Layer 4 of a small transformer language model trained on English Wikipedia (23 layers, counted from 0, width 64). Numbers have three digits each and are written without spaces.
A neuron adds its activation times its output weights to the MLP's output. To switch it off is to set its activation to zero at one token and run the rest of the model.

Output weights of the MLP neurons that the questions are about. A number n stands for (n - 500) times 0.002.
n15: 614235581485599637460490589317328419524562595499676439851631529545673467593558359598571616599391406602423539315429432393544347565515304470520503623477688403439344609350413555271569315421589574
n26: 832530463492652320552472434802588413534507450498471511563586362391482452314422904539383501588474493540537233673544650533505398555198456525647535306538526354433545726262329314459528667396698698
n30: 459321461636505458397509291327556404310786664457300779509260511556606286369298489297369728457616253466594704400618441604619646768558533306423699654801436517494403753604445514416460550530261677
n98: 395511247552381580541415523408612527490476426554489514528515370383446554581352540266421610235687415698504568689427809540708290531423558677424369409607565618370769293542290560612580717357507346
n117: 464751556497584546496398485447949329620363379643634453700504594432533516351522424403396392350609606239543696652316522696664319546093378479482386520331235708394348422371627564441484727343498866
n170: 378456490566729986607592595507629258578417387450264563396245546768363523238539491544713666699349390469508552534516329236690516633644450333552693456561414455651431406526754442499546265240355419
n200: 455418569492484292535556559384413347477398577589682194304697310607695546578432598680526116637424399337291696718571551549181341500306652483443470671551477381612600281557670554576423711543755452
n209: 557423525335649392333711814546389491595572627491596461546410581489466441698561581440414624518764399641216236448417615511473489320427598367634468468571340515485566543490464400500579515411505459
n223: 366472523262378625424308499509398366793554525669379425622464262498475617375535405802656518304824620663598475366588589339302654538321309547323217507565264673443543387575502587319660396601643515
n247: 567495464325448579390315561453558291806678387529587490493609179474407420340567542496558489381588587545526404744479397432601558532304524537643353758479525597649535580440417477705520726668389499
n260: 532815556538069398684346524193749583582289443578218379690629758475431265411550620295417688277358569399289952505223521494481468522571682446473280175483792723458343766554686954470539479609512359
n270: 567309440372529503620563522433444737658374425588298390573565764522828703744628400320622411712417574389459576288710477491466503555499574304522521722229525427518314562431263338451258471776319556
n280: 556418465511479562628342500703464513524480536593424217474483524402415676428576237621640838676622539546567590443613585258575279658584394327551293629699254484512644467376396528346527495530481513
n281: 440627520366406388696352518357486390305435655198270714203288823460581748532392710494486616430454481501724360565334442624520440294344519589529542395619573656404571545676582366810413534559449629
n285: 519590427560290697500750853366505626543351387608537189602544575297470387407478562497680307572542420484550803478099561380506343632332533502495417593537341708524315413517513579644348450594478460
n302: 443317394480436399642631449457484398690437571636561521493627382601469417340605483534711313590581278559431429370610546649678731451500565405427444437485623379372346588651487391556467361518755558

Each question names a token from some text and the token that comes next. It shows the activations a of the neurons there, in the order above. A number n stands for (n - 500) times 0.0039.

Then comes g, the gradient of the next token's log-probability with respect to the MLP's output, scaled to length 1. A neuron's effect is roughly proportional to its activation times (output weights . g). A number n stands for (n - 500) times 0.001.

"th", then " would"
a: 490487500499499498702511473500497495461490500479
g: 448680468596519130544637505430484194608369513656405613544439566392443529640432602632308498514584470637305564465681235427408668520359475703309376626512436596486637305527520593515465782472503500
Switching off which neuron hurts the next token most? n200

" on", then " "
a: 457499464933462492494559480466497563488471612461
g: 341410504288669384493456338527484713428406471302500420430716474528521380239347638478731589392490477470570532339623789674624393462622526352550570492428560718355581383493519625461654393737625312
Switching off which neuron hurts the next token most? n98

"ract", then " with"
a: 477500500457495498498458498614500699499497456462
g: 389680369396550389456567261356747455352363562728490521514615595289570457681496546569469607539370310509657559787275505574495343549440590530512504562717303314624575615432412478500695236478463509
Which neuron, switched off, raises the next token's probability most? n270

" J", then "ud"
a: 466500466466532496469706463494500491457464500764
g: 692442811634400646684413433476549338260472610619408499506401769378387642551446508354379622447624317565670440549531459288566493216558441500585344563441415552729480378368672654336451554432493563
Which neuron, switched off, raises the next token's probability most? n302

"im", then "ul"
a: 462499457464500500492466497530492500484491457477
g: 518562548622509556483562327385457689469374442485470664236551554551447372509525587538589415307468294527619287419833670565318536652444477311475290533571552487425830408486375531349364622730621625
Switching off which neuron hurts the next token most? n285

" att", then "acks"
a: 466458494526471472495459499522500486488675471518
g: 720357896365411754334543465606485463491435463635386442608481428578493290436712453563617656437469508413492572236426535292326480355611449429559533595365518688278338533629613479473570516498497722
Which neuron, switched off, raises the next token's probability most? n281

" S", then "un"
a: 488473470500529496477525472458499480463485498639
g: 527530423334330548491615345359607528512349401386688414560580365691508671262489431568622449606521564794414568480618491754625439500500557484669362322529289260420567541571350327418715407729605425
Switching off which neuron hurts the next token most? n302

" dem", then "ons"
a: 464692481494697462467485466469487484460482463472
g: 520389548558453310504473585496619586579549460509327342335455402484439439507686471266528535609574508668616264708416524638583394904549429853633440487576342323518671431339402574412409578393361519
Switching off which neuron hurts the next token most? n26

" As", then " is"
a: 457497587496677471488488476456482519475474460471
g: 554515585291380510476379552641595475443231426636547424628528361327415648496416798710551551619331478639601547589280464626503511434645489695625439587190430655401433519144523536594494470445399576
Switching off which neuron hurts the next token most? n117

"ised", then " L"
a: 558495498472495485493471491539477853484493456471
g: 572761607457704616490494579247174405465440642484581337679592318646602628349324459549542638522604623404399518513551445498421412471779457503542536454417455341387520296605533309428766433329526620
Which neuron, switched off, raises the next token's probability most? n270

"uch", then " of"
a: 465498500463496497676457499464500463497493598485
g: 398276351471535680395431729649484597337541644379375596653794650340504406563597500533460362517487554380544503472368368552723592467487507355594615504444774462838337557414297319476356468470440527
Which neuron, switched off, raises the next token's probability most? n200

" her", then " death"
a: 456471491461461495538457498477499464457557479459
g: 458563442452579424520640355543519151524479547623239499656507491360711593429623546470475434343651512380540728441520199587643292546402570443463509505373510600773510557547586375455691298315560722
Which neuron, switched off, raises the next token's probability most? n117